Layer 5 of a small transformer language model trained on English Wikipedia (8 layers, counted from 0, width 64).
A neuron's activation on a vector x is GELU(weights . x + bias), where the dot is the dot product.

Input weights of the MLP neurons that the questions are about. A number n stands for n times 0.00092.
n0 (bias 0.017): -23 200 122 -148 128 -40 -47 238 59 86 -138 -54 -285 37 -13 93 17 61 -273 350 85 61 -59 -17 -224 -154 77 224 186 76 -129 -142 -143 207 -156 78 -251 -25 19 -110 24 99 186 138 -54 -38 10 94 -8 -164 -260 205 -67 71 -81 -67 144 86 90 -114 116 -52 -232 -156
n5 (bias -0.037): 62 99 -49 -128 -55 39 38 79 -103 124 -17 135 212 -2 -81 89 61 -36 88 -105 41 -70 46 37 -120 -132 67 -46 -225 44 -219 219 34 -21 32 48 191 176 -336 80 2 -320 -50 -40 193 -212 -37 100 -191 -16 83 -6 -37 141 -80 130 5 -87 185 87 -102 -11 -13 -75
n11 (bias 0.007): 7 112 -181 -89 204 132 -70 -104 -112 -3 -123 137 -15 -75 -74 188 185 -164 -12 110 -26 253 -16 -29 -97 143 -3 -5 -93 99 32 158 -263 -217 53 99 -15 25 38 -70 -202 83 -23 107 -64 193 36 -48 -123 234 -67 56 165 22 62 -131 -19 -215 -23 185 335 -200 -63 -349
n39 (bias 0.008): -85 108 -93 205 -66 -76 42 -175 66 -22 18 -4 129 37 -103 -40 50 234 -322 34 -42 138 234 221 -30 268 -44 -143 -86 78 -13 43 -114 14 234 108 98 81 197 181 -6 -116 -274 118 -63 97 -84 -253 32 -367 -55 70 171 -127 -82 -19 126 1 50 -76 -2 153 -250 -88
n42 (bias -0.010): -136 134 111 173 -126 -140 -188 6 39 -31 33 194 -208 270 2 26 102 28 -90 -54 100 -63 3 170 72 118 99 -149 -90 277 -99 28 -38 12 -170 -197 -93 -13 122 -67 118 86 109 56 -26 -6 119 66 -153 70 -58 -223 -99 -5 -228 54 183 100 -219 -119 -209 340 75 -70
n44 (bias 0.027): -40 65 3 -38 145 13 203 -36 251 -169 -146 -196 -170 -217 33 -27 225 -113 -126 -16 108 107 110 104 -179 -160 -7 -19 184 -52 -102 92 26 54 138 63 -138 16 -157 68 162 130 188 -31 42 108 -93 -20 53 -60 -265 105 -26 186 -55 -77 92 124 -88 128 -30 -186 -217 -135
n52 (bias 0.024): -50 23 -40 113 355 -241 66 28 62 -104 -2 20 11 -9 179 30 105 145 143 -113 -143 -206 134 6 207 -195 -71 -98 82 -36 8 -182 -41 -10 129 -74 0 -87 -49 36 124 -148 6 84 -83 4 -116 123 -92 22 31 57 -47 149 -182 -84 -140 -84 48 7 -30 -49 75 -162
n65 (bias -0.002): -34 188 18 -171 -168 -137 205 103 158 101 157 237 -80 -59 -126 -34 14 -73 26 -48 -78 285 -9 4 9 -96 90 -190 -229 44 46 28 -3 -363 -32 183 -42 -175 133 -177 56 -195 -1 -148 43 209 -66 -70 -212 29 60 -38 -147 97 -104 -47 -108 -58 35 275 -55 296 169 120
n69 (bias -0.037): -147 78 142 81 -130 90 -146 57 -103 -151 -67 87 -161 -39 62 112 275 -45 -65 -83 58 186 137 352 -121 -50 176 -76 90 -46 98 44 132 2 -11 9 -89 -74 -117 36 -81 296 -70 13 -64 -54 62 118 -38 140 0 -294 128 -9 -66 -94 -40 -195 47 -78 61 134 -197 71
n90 (bias -0.073): -186 12 -13 -300 4 -15 -100 -104 119 104 107 8 -44 249 -10 -270 357 146 -314 -202 -67 221 81 -112 -62 157 -99 97 22 217 4 -96 -192 -17 27 -83 66 68 -46 181 -8 266 292 -129 -28 20 113 57 -222 -157 7 18 205 -126 -477 -201 68 168 104 -101 179 -60 425 -179
n96 (bias -0.027): -190 -196 219 -80 -237 -146 -79 106 -94 -132 -173 -133 100 -171 54 8 -32 92 58 75 137 -129 202 69 -152 -121 -9 147 193 -220 226 -96 322 -29 -34 112 216 115 -59 0 -187 136 38 -4 169 -13 -66 252 119 -182 190 51 183 45 -31 -53 -11 -134 82 -137 -90 -43 -77 229
n100 (bias -0.016): -87 242 105 -113 -181 -170 -107 -4 56 77 64 90 186 -28 11 206 55 -83 125 -166 120 106 38 89 -149 20 47 -126 -26 -89 -193 160 -91 -180 -133 93 -70 266 12 -37 44 39 -47 -100 113 -185 -49 1 -193 47 205 -76 -49 -151 -108 -69 -32 -161 170 -89 68 -23 190 4
n101 (bias -0.001): 100 101 104 -172 -91 1 -198 45 91 -205 -21 28 -143 31 -185 35 70 -25 150 210 -81 -10 -237 -1 -108 -64 304 22 112 234 -171 -464 75 -290 -71 -152 -58 383 -60 173 123 -13 29 -20 162 122 -4 -189 -229 -100 184 -82 -6 268 4 -188 121 -168 18 123 -150 22 122 -83
n106 (bias -0.038): 149 -93 -70 34 129 -113 -35 -36 163 228 67 -53 3 48 -87 96 -117 103 232 -29 37 137 10 -6 -67 -61 -248 -6 -57 -150 -49 -33 -110 -6 -37 67 92 -110 -178 42 -5 -98 30 -13 15 -48 -58 63 -84 136 -114 -28 65 122 -189 -255 216 162 168 2 20 167 -144 -242
n115 (bias -0.001): -47 -123 152 85 -3 -11 -226 -32 -282 -11 -89 -83 75 -46 -149 209 -45 -1 -52 -94 140 110 114 -13 -138 43 205 -88 122 -75 43 -73 221 164 73 -13 -75 -40 -33 29 -163 10 72 -56 8 55 76 150 -104 279 -64 -40 -82 59 -13 -105 170 -110 -56 -73 165 255 -167 -36
n122 (bias -0.010): -48 155 -220 -23 68 -175 106 -30 11 -80 -53 116 -89 125 -37 -318 8 -16 5 -182 128 97 90 -121 65 202 108 216 9 264 63 -74 269 -112 -112 -15 15 -86 -117 -44 31 -159 -20 -25 75 -34 123 114 195 -101 80 34 -151 -89 -1 -71 -73 -192 185 -43 114 -26 46 -131
n125 (bias 0.022): -10 -143 -28 40 -51 18 46 -147 -55 101 -165 60 162 -59 65 -147 180 -29 214 -31 -57 -201 6 0 132 41 137 72 -83 -159 35 -58 -44 24 174 -68 -102 13 -187 -58 40 2 96 108 -40 56 -11 -29 -268 -106 -42 -9 -25 15 81 -43 -11 -21 91 -35 -9 45 74 192
n129 (bias 0.002): 27 -41 -38 -221 42 6 112 -312 -52 -73 3 -77 33 226 114 113 205 -36 15 -45 117 -27 -70 65 160 -232 -36 -5 -128 -40 324 85 110 -1 -54 -78 -105 298 -47 12 -113 -147 145 163 156 -61 48 -107 27 -75 -81 98 -113 -8 89 -94 -21 -89 -4 -217 17 258 136 -114
n147 (bias -0.022): 117 93 167 -90 158 165 162 -92 52 -56 -54 -169 -101 36 -212 96 -158 137 -107 -188 -205 -32 -181 -50 -76 -90 67 218 -207 14 144 -154 163 157 131 -3 -118 -264 -154 103 -158 -63 -142 317 -99 129 199 56 136 -11 -85 -97 122 -12 132 -17 144 -76 -6 33 -18 -63 132 -87
n160 (bias -0.005): 27 -23 -4 -184 227 -142 -33 -106 -97 -59 -97 -87 -40 213 -159 23 79 -182 260 4 18 220 -121 65 -187 -12 39 -6 15 185 -39 140 -91 -287 -51 6 18 156 58 -77 -55 -187 58 -30 -132 121 119 103 -111 283 222 144 52 -3 -70 -103 -142 -72 -86 210 193 -385 198 20
n168 (bias -0.018): 352 -82 41 352 -172 60 54 -84 -38 176 -31 26 181 -51 87 -105 -81 -69 -210 -71 170 35 -40 -318 104 -32 253 -203 -177 147 -356 208 -72 6 43 46 -11 -165 202 -12 -68 -52 98 136 -149 107 26 -61 -143 -60 -226 72 251 132 -9 -163 87 -185 78 -152 -94 215 140 -41
n169 (bias 0.026): -211 143 48 -125 4 -148 -36 38 -85 31 -137 -51 -183 4 -182 -80 -143 57 -106 264 127 110 15 -12 -52 -11 -94 -18 -128 26 -30 -109 105 213 30 -49 -103 -71 -200 -184 -168 168 -29 11 327 -22 174 4 -22 117 -125 177 30 41 -134 -109 59 -81 -58 11 85 115 17 7
n173 (bias -0.016): 23 12 130 8 169 70 -10 77 13 -94 14 75 157 13 85 41 61 39 -54 -189 74 67 100 -289 -56 -54 128 8 -156 17 -24 57 -119 125 -69 68 26 67 64 160 41 -67 86 -127 18 36 -31 223 -142 -33 -50 -83 -82 108 -97 -116 -1 -116 57 -149 -13 -64 30 95
n176 (bias -0.007): 105 59 29 -70 -67 -103 150 -305 -11 15 75 -51 8 25 -121 54 -46 -134 -85 128 75 -136 -92 201 -95 116 -131 -35 44 -33 132 134 264 -145 4 -127 -166 30 -1 13 -75 -71 67 56 -116 -63 126 28 4 42 78 148 -109 30 -60 12 75 9 105 -14 50 171 -165 -25
n177 (bias -0.021): -20 -20 295 93 -134 -261 -76 60 -61 -30 153 -108 -74 87 286 141 74 -303 -66 -128 -1 -103 17 -22 342 -101 -142 163 24 8 283 132 -127 -125 -76 118 -216 -168 30 -86 -66 228 282 -98 117 77 117 14 36 -88 -174 -9 -17 -109 -65 -228 179 -21 -184 -34 249 -20 115 -65
n182 (bias -0.030): 24 169 -90 75 171 -176 123 -144 184 107 -11 -101 154 -85 -216 -74 -28 5 49 -79 397 203 89 252 -45 -313 151 219 42 198 -120 -96 -215 24 116 67 -78 -95 -245 -97 18 24 -19 273 -154 25 45 -11 108 -113 133 366 -41 -196 -196 -295 61 -145 87 30 137 -131 -70 -196
n201 (bias 0.000): -94 -31 -155 109 -122 71 -286 10 89 35 -167 -44 -226 195 106 19 113 75 269 -198 73 1 29 -127 60 143 -76 -67 -79 20 -5 -51 -39 -203 79 -125 176 -69 -66 -95 0 -141 59 -3 216 171 -97 -104 18 -6 -147 -34 -31 -24 -59 1 321 -55 -27 -73 -34 74 -80 67
n208 (bias -0.028): -21 -89 168 -155 195 -32 72 -98 -205 292 -132 -83 -197 26 3 -251 -34 -56 -108 -64 -10 351 256 -50 250 -85 -36 94 277 -146 -73 -95 237 56 180 106 78 -206 203 1 28 5 -15 -89 -45 114 -58 210 -14 -14 5 187 -61 -66 99 -57 61 -147 -366 -175 5 -18 -171 6
n213 (bias -0.054): -316 43 166 -13 39 -145 50 115 -25 -229 -129 -226 -33 146 154 -129 -40 133 -30 133 5 79 87 -18 -169 79 213 -143 109 -143 -177 34 40 24 -107 29 -121 181 149 -93 -41 -267 146 -27 182 44 -204 45 -14 -51 316 134 106 59 -146 182 -89 -30 31 -89 -180 71 110 259
n215 (bias -0.009): -46 -197 129 124 -36 15 -82 -109 167 3 297 -171 -105 -3 135 -120 379 134 40 -87 182 220 -34 -96 122 -33 196 -89 -102 170 -223 -22 21 111 26 -144 -137 -220 -221 142 -78 -120 98 -10 -160 106 32 -33 78 82 126 -115 -104 207 -151 78 -71 -278 137 -126 6 213 -290 211
n220 (bias 0.010): 6 0 35 -14 -129 -46 92 50 -68 224 -193 -69 -7 67 50 -112 115 47 -93 68 139 4 9 143 -160 -52 80 -4 71 -40 -33 -36 185 -67 -70 -46 -68 210 -15 5 -8 62 34 83 -127 -159 -57 -146 49 -60 72 -60 44 -61 -61 -61 29 -33 322 -61 79 -71 101 89
n239 (bias -0.027): -33 48 123 -102 -14 138 -5 164 -125 145 -139 -43 6 116 47 -187 -122 -203 158 -57 -4 44 16 60 35 -16 29 35 52 -179 -60 -110 -41 -56 -154 -2 34 -27 25 323 28 3 111 34 149 -6 -119 82 -123 56 -191 55 -12 -59 -188 -201 103 73 40 187 -76 65 -157 -2

Each question shows a token from some text and the vector x that enters the MLP there. A number n stands for n times 0.0099.

" designed": 55 -90 63 -23 -66 -107 55 42 97 9 -10 112 31 -16 13 7 27 95 -36 -21 -42 -110 -155 32 -23 -42 -68 1 67 -172 -232 28 -85 18 -126 32 79 -24 158 23 69 45 -65 4 -84 -131 174 -10 84 -119 -28 -102 24 22 120 79 19 11 58 258 111 58 -74 -28
The neuron with the highest activation: n0

" the": -106 -34 65 62 -30 -20 10 33 -88 -12 -49 -58 56 65 -6 -19 36 30 -64 78 3 -1 -48 47 19 -115 5 -54 -9 -54 -57 73 37 108 -131 -44 -11 -21 47 12 -31 107 18 40 25 -148 11 -2 23 -71 -112 -63 -4 24 -49 -34 -5 -48 35 467 56 -20 13 -8
Which neuron fires most, and how strongly? n239, at about 1.2

"–": -95 -123 88 29 -43 101 -70 -121 87 -28 -1 -65 23 -12 -4 -29 21 262 -94 57 -18 59 -137 31 70 -205 -59 -16 111 -35 -108 -25 45 66 -140 -73 -9 -45 36 -65 112 34 -43 -18 85 -53 99 -21 8 62 65 -123 -31 -53 21 71 11 -9 -14 234 39 -19 51 141
Which neuron fires most, and how strongly? n215, at about 1

" stream": -25 -126 -81 17 -62 11 -11 87 35 -172 4 25 -23 -39 113 8 -89 36 -68 -88 -26 11 -123 40 -100 68 -30 58 93 12 -27 7 -231 -33 -26 22 33 125 73 -30 56 -2 91 -82 -40 -60 257 9 121 -65 4 -159 -4 -183 139 52 -9 8 62 248 40 27 76 -10
The neuron with the highest activation: n177

" transpar": -8 -185 -60 -46 77 11 76 52 55 -110 95 50 -52 60 -89 -72 10 137 -81 -67 -16 -67 44 15 -88 15 -135 34 -55 -7 -43 -21 -86 -44 18 -10 57 34 73 102 12 -1 -90 -46 28 -152 197 -24 51 -106 19 -117 -107 -78 25 38 -55 12 89 253 102 154 184 1
The neuron with the highest activation: n90

" b": 60 -120 -62 76 63 37 25 135 -12 -245 76 -12 91 12 19 -53 44 140 8 -102 -16 -5 23 -20 24 -110 -163 16 57 -1 -68 20 -134 -40 -59 -21 6 124 223 -56 -58 26 14 -63 -14 -119 195 61 26 -5 -101 -170 -58 41 100 -18 -41 35 36 213 -56 -15 13 33
The neuron with the highest activation: n173

"20": -55 -129 81 -44 -41 131 -93 -37 34 18 -35 207 -87 26 -26 -93 -1 217 -15 10 -50 22 -75 -40 129 -67 -101 3 102 7 -101 -93 7 143 -93 -52 -37 -28 94 18 46 65 -129 -16 38 9 125 10 -39 26 66 -205 -40 -165 166 43 27 -4 -69 218 96 -34 -63 40
The neuron with the highest activation: n208

"-s": 30 -97 -48 -56 -52 154 102 58 35 -175 53 56 56 -19 2 -75 32 210 -69 -12 33 17 -92 21 -102 -74 -171 -6 29 32 73 44 -161 53 -17 -63 -43 60 84 -118 54 42 -20 -18 -57 -174 163 -35 54 -92 52 -63 -31 -78 87 25 -115 -15 98 192 0 120 123 -2
The neuron with the highest activation: n90

"ey": -56 -123 -140 118 -8 153 -139 -3 31 -269 -29 113 -77 26 -41 -8 -32 78 -22 -69 48 -34 -107 -25 28 72 -24 -6 82 -2 -13 89 -61 8 -63 -4 115 48 63 -69 6 26 -46 -62 25 14 49 55 74 134 -28 -152 -82 -152 108 136 103 134 -32 215 -33 -18 -59 -37
Which three neurons fire most, strongest first? n201, n42, n11

" combination": -7 -72 -103 -61 20 -90 -27 57 -28 -115 -33 28 -67 12 58 -137 10 77 53 111 23 -38 -146 164 58 -49 -119 27 100 -102 -35 26 -95 85 15 -40 -34 36 105 -2 60 -55 45 0 -77 -84 258 -79 75 28 61 -174 16 -121 40 9 -48 17 69 304 -13 29 48 -42
Which two neurons fire most, strongest first? n160, n220

" It": 45 -90 -65 120 -65 -87 27 -69 19 -114 -27 141 -54 -7 8 -56 87 116 -60 -39 22 -1 -51 20 138 -47 27 39 1 -75 36 49 85 90 -58 -26 -26 100 9 -179 29 90 -43 -25 -10 -120 126 -43 110 -172 -46 -122 -74 -70 88 -5 37 14 -37 341 -8 -40 -39 85
The neuron with the highest activation: n122

" recording": -57 -56 -72 -44 -69 -61 -35 39 137 -86 -31 50 -85 -34 68 -61 26 156 4 98 31 -35 -129 54 -25 -68 -83 -34 121 -107 -111 52 -27 109 -16 -78 -11 33 105 -19 -1 48 -4 -32 45 -187 131 -49 85 -42 73 -97 -11 -77 49 11 34 50 30 374 55 -5 -43 -41
Which neuron fires most, and how strongly? n44, at about 0.55

" of": -84 -99 5 100 -2 72 -235 -51 66 66 -120 -87 -57 -68 25 18 -102 146 -75 -15 75 64 18 12 45 -57 -92 -118 90 -124 -67 6 -142 22 -21 67 29 44 5 -55 25 98 -87 -55 27 -59 102 -8 81 70 2 -137 -71 33 32 76 118 -85 32 269 76 153 -10 53
The neuron with the highest activation: n115

" be": 54 -183 -181 78 -21 -110 22 2 71 -75 47 131 43 -27 20 12 -40 218 -41 80 -3 19 32 121 -36 -44 29 136 77 -81 -76 -17 -88 58 -84 31 -91 100 41 -112 10 148 -90 83 -73 -10 167 0 3 -139 -3 -46 -151 -104 45 -30 -87 34 -12 227 -18 -15 23 -20
The neuron with the highest activation: n182

" one": 39 -104 -86 121 -31 -134 91 -11 34 -93 -15 45 36 -84 32 7 58 113 -8 -11 -27 35 -5 158 100 -84 2 33 -29 -95 -136 -68 -126 122 -44 -11 73 103 104 -89 65 -2 -15 53 -108 -99 144 -23 11 -106 -118 -38 -126 -111 131 -57 8 76 15 274 -84 17 110 13
The neuron with the highest activation: n182

"t": -10 -75 -48 -5 76 42 48 49 -28 -263 -31 104 67 -80 -8 -111 -5 138 -35 -44 62 -100 -39 48 -43 -36 -117 50 102 -102 -4 59 -72 9 71 -80 94 150 41 -96 -38 21 -147 8 29 -78 127 16 81 71 -4 -153 27 -90 50 103 -111 122 124 217 -93 52 -15 -10
The neuron with the highest activation: n96

"ID": -63 -15 9 19 -30 187 -42 -32 30 -122 -25 99 47 69 -32 -55 60 30 -7 -77 -64 -65 -162 -13 6 -2 -139 -101 110 -88 -65 108 -99 32 -13 -48 165 59 137 -136 88 -42 -70 -56 -97 16 74 43 163 45 -52 -176 33 -164 165 79 29 36 -47 209 46 82 -4 -17
Which two neurons fire most, strongest first? n201, n42

" his": -89 -44 42 71 -26 -52 -10 35 -76 -3 -47 19 9 91 4 -31 36 74 -48 58 23 15 -73 16 8 -122 -5 7 -12 -76 -76 74 54 121 -131 -43 16 -13 19 26 -19 76 -29 56 67 -176 -23 -10 34 -52 -98 -46 8 16 -24 -59 37 -58 -2 456 59 -37 -22 -3
Which neuron fires most, and how strongly? n239, at about 1.2

" some": -42 -80 -98 75 44 -20 48 22 -45 -90 25 32 -24 -26 46 -31 46 34 17 7 1 0 -96 21 26 -170 -37 18 -41 -189 -39 40 -98 69 -31 17 131 165 -1 7 32 18 -70 15 -5 -221 32 -41 37 -18 -22 -70 -50 -51 33 -55 45 6 136 352 50 127 74 -48
Which two neurons fire most, strongest first? n5, n106

" a": 64 -226 -100 68 -87 -28 -18 88 -99 -152 11 78 43 24 115 -29 22 70 -57 55 2 43 28 33 76 -147 -22 44 80 -36 -57 46 -73 90 -94 -85 -48 35 150 58 58 -10 5 53 -86 -102 55 -12 67 -93 -9 -5 -101 -30 51 -6 35 -46 -8 301 -127 -9 81 24
Which two neurons fire most, strongest first? n168, n52

"ion": -53 -43 -134 -41 1 45 80 41 -18 -187 -87 66 3 -71 -50 -81 -78 33 -102 -45 -20 -86 -37 26 29 19 -28 28 52 -118 -95 37 -57 -35 42 -35 81 161 92 -164 61 -64 -95 28 -17 -20 169 31 84 84 97 -106 42 -78 82 141 -46 94 34 326 -14 105 0 5
Which three neurons fire most, strongest first? n213, n65, n160

" custom": 107 -8 -122 -79 24 -44 31 20 -63 -150 -11 -4 25 -80 -21 -61 -22 136 -53 -22 -30 -98 -10 55 4 -23 -106 -38 69 -130 -38 -1 2 -21 -64 -22 15 212 164 -93 81 21 18 77 -80 -81 248 -17 35 -21 32 -107 34 -61 122 27 -22 -10 15 354 -6 84 -46 -3
The neuron with the highest activation: n176

" H": 9 -107 -150 66 -67 -42 -69 -78 -32 -254 -18 49 182 11 -18 -48 40 69 -58 -70 97 35 -77 -95 126 -77 -101 -85 119 -62 20 81 9 52 -15 21 59 139 205 -100 -4 46 -41 -4 31 -5 107 36 70 -37 -9 -88 -114 52 107 64 -39 -46 -15 224 -56 20 34 31
Which three neurons fire most, strongest first? n129, n96, n168

"EA": -51 -108 -26 4 17 76 -97 64 33 -177 -89 84 23 71 1 29 -10 -16 -84 -28 27 17 -124 -41 23 12 -133 -68 113 -86 18 19 -99 5 9 -113 152 8 87 -47 47 12 19 -87 -24 -32 103 30 147 154 32 -209 -41 -191 164 108 73 86 -59 246 20 -7 -40 -16
Which neuron fires most, and how strongly? n201, at about 0.51

"uc": 30 -131 -132 29 29 98 43 131 60 -239 16 50 22 90 -38 -56 -25 55 -23 4 -46 13 30 -41 -44 68 -105 31 53 12 -95 93 -238 -81 -70 -49 23 61 70 -146 74 0 -9 -97 -6 -25 197 -43 46 3 42 -150 -9 -77 47 129 -3 38 1 256 32 80 -36 -33
The neuron with the highest activation: n11

" instruments": -51 -62 -78 50 -1 102 -109 3 182 -162 -63 36 -65 -19 -17 -107 -27 144 70 58 -15 -99 -128 39 -58 -38 -164 -13 69 -75 -39 108 -16 1 -43 -48 -4 105 187 -137 55 39 58 -48 -97 -61 164 29 92 -23 102 -106 63 -133 97 93 -50 137 -60 180 50 48 -33 -25
Which neuron fires most, and how strongly? n42, at about 0.33

" given": 6 -96 16 34 -61 -201 -40 77 73 -46 29 87 -72 15 -6 16 49 86 -66 8 -20 -49 -90 44 69 -139 -3 -5 46 -72 -60 22 -51 86 -67 -6 -61 50 118 17 32 87 -45 60 -94 -211 46 -96 124 23 29 -25 -50 -82 121 61 -25 72 15 339 -24 64 -31 -61
Which three neurons fire most, strongest first? n42, n0, n220

" other": -2 -66 -49 46 54 -50 -20 58 -77 -18 16 35 -83 55 -22 -62 -59 27 68 -13 16 -22 -42 148 40 -118 -13 -53 -18 -163 -28 -50 -67 73 -69 -58 42 133 23 47 81 2 -24 -42 -33 -120 120 -63 58 -54 -9 -109 -33 -81 52 -22 43 -51 86 428 -22 50 34 54
Which three neurons fire most, strongest first? n239, n101, n220

" as": -19 -194 -28 14 -25 8 -7 4 94 0 -19 10 36 58 94 4 33 103 -53 33 -137 -49 -115 53 104 -97 -7 -37 -69 -20 -46 0 -47 41 -149 68 -134 40 36 -61 36 229 -18 -8 -53 -131 95 76 71 -141 59 -41 -52 -120 115 56 23 58 47 279 -82 16 2 -34
The neuron with the highest activation: n177

" user": 49 -31 -114 42 -43 -90 -97 22 8 -88 -20 82 32 -9 6 -72 -54 124 9 -158 38 -30 -143 74 -81 6 -162 15 66 -122 19 -62 -62 -45 37 78 116 116 37 -104 100 -69 49 46 -16 -115 128 -10 135 29 -41 -100 -34 -85 100 85 54 -22 52 332 79 -8 -9 -16
Which neuron fires most, and how strongly? n201, at about 0.41

"ization": -63 -88 -85 -68 16 -28 -19 75 16 -93 -56 172 -48 -51 13 -33 -6 47 -45 -40 76 -37 -126 53 -10 -40 -157 -48 105 -161 -18 20 -141 10 48 -49 40 75 152 -125 90 10 -27 -32 -51 -133 199 0 56 85 111 -100 55 -68 56 54 -56 83 91 309 26 100 -24 -2
The neuron with the highest activation: n65

"uts": -84 -71 -54 -33 60 13 107 41 68 -142 -15 162 -55 -44 -43 -89 -57 178 -36 48 65 -32 -193 16 -31 31 -75 -4 -19 -80 -26 6 -184 -27 28 -85 51 150 12 -164 62 -44 -17 -89 62 -39 132 -76 -17 68 45 -160 -15 -40 134 127 -44 136 61 237 66 107 -56 35
Which neuron fires most, and how strongly? n65, at about 0.84

" create": 54 -117 8 -78 26 -63 -62 21 40 -33 7 182 96 -4 7 -59 -63 146 -54 56 -35 -50 -77 156 -60 -135 -32 21 93 -61 5 -3 -198 56 -64 4 -36 16 28 -49 -7 88 -102 89 -82 -115 113 -18 75 -148 23 11 8 -69 116 5 35 3 47 324 89 5 -100 -32
Which neuron fires most, and how strongly? n182, at about 1.4

" ninet": -66 -177 -48 130 6 -120 105 22 96 -85 63 22 -18 -21 -67 -1 27 97 -24 -52 73 -29 -96 -9 12 28 -84 28 58 -29 -63 33 -164 77 -7 -44 64 105 44 8 76 25 -180 -38 57 -109 211 -103 45 -84 -156 -117 -75 -36 104 -139 40 37 79 170 5 -9 133 200
The neuron with the highest activation: n39

" story": -116 -106 -79 6 -83 -80 24 73 27 -92 -25 35 -15 1 37 -40 47 89 -35 89 19 -6 -71 27 -10 -40 -28 39 70 -122 -98 24 -18 84 -42 -38 76 0 117 -13 82 21 73 -78 -24 -166 151 -17 51 -13 -41 -136 -8 -23 11 18 21 -8 104 420 12 -102 -47 17
Which neuron fires most, and how strongly? n44, at about 0.59

"01": -83 -123 -15 20 -92 93 -92 34 -9 -9 -63 18 -97 -62 1 -96 32 213 -38 32 -125 -50 -120 -18 98 -90 -123 -54 83 -65 -128 -114 59 188 -37 1 25 25 50 -3 44 81 -98 3 -1 34 93 85 0 75 135 -185 20 -59 102 -9 0 107 0 270 21 -37 19 88
The neuron with the highest activation: n147

",": -13 -200 18 -15 -13 97 50 -46 -21 -70 74 58 -14 28 56 -51 7 86 -3 59 95 -75 -63 -40 -17 -77 -72 98 59 -176 -87 -24 -72 -12 -58 -62 104 143 -45 -41 53 -42 -3 -12 -42 -83 -15 -23 -23 -81 61 -121 43 -7 50 161 3 -15 30 370 -78 47 10 129
The neuron with the highest activation: n5

"P": -55 -134 -25 56 -26 126 -83 -39 41 -205 -125 15 43 -24 -8 -46 -56 114 8 -44 37 -26 -157 -79 60 29 -139 -100 98 -70 39 -58 -45 66 -41 -92 99 122 62 -67 18 20 -32 -104 80 -1 186 16 136 60 16 -109 58 -130 63 94 80 90 -31 257 -27 23 -16 39
The neuron with the highest activation: n201

" should": -24 -135 -121 67 -58 -66 10 50 27 -171 89 47 -108 -9 40 0 6 128 -49 115 50 6 -119 86 -49 -128 6 -11 55 -49 -59 119 64 49 -89 18 -133 115 62 -79 102 55 -47 -47 -82 -182 87 -92 84 -50 -50 57 -16 -124 33 100 40 39 -40 175 97 -43 82 178
Which neuron fires most, and how strongly? n220, at about 0.82

" although": -17 -69 -14 49 -48 14 66 -14 4 13 -14 4 -36 37 37 -48 50 96 -9 65 -29 -122 -76 117 6 -92 25 -11 17 -83 -11 70 23 29 -89 -50 -97 10 -16 -109 65 148 -88 -39 -40 -176 82 3 93 -113 -15 -39 -61 -55 17 11 8 26 48 433 -2 -10 -59 76
The neuron with the highest activation: n220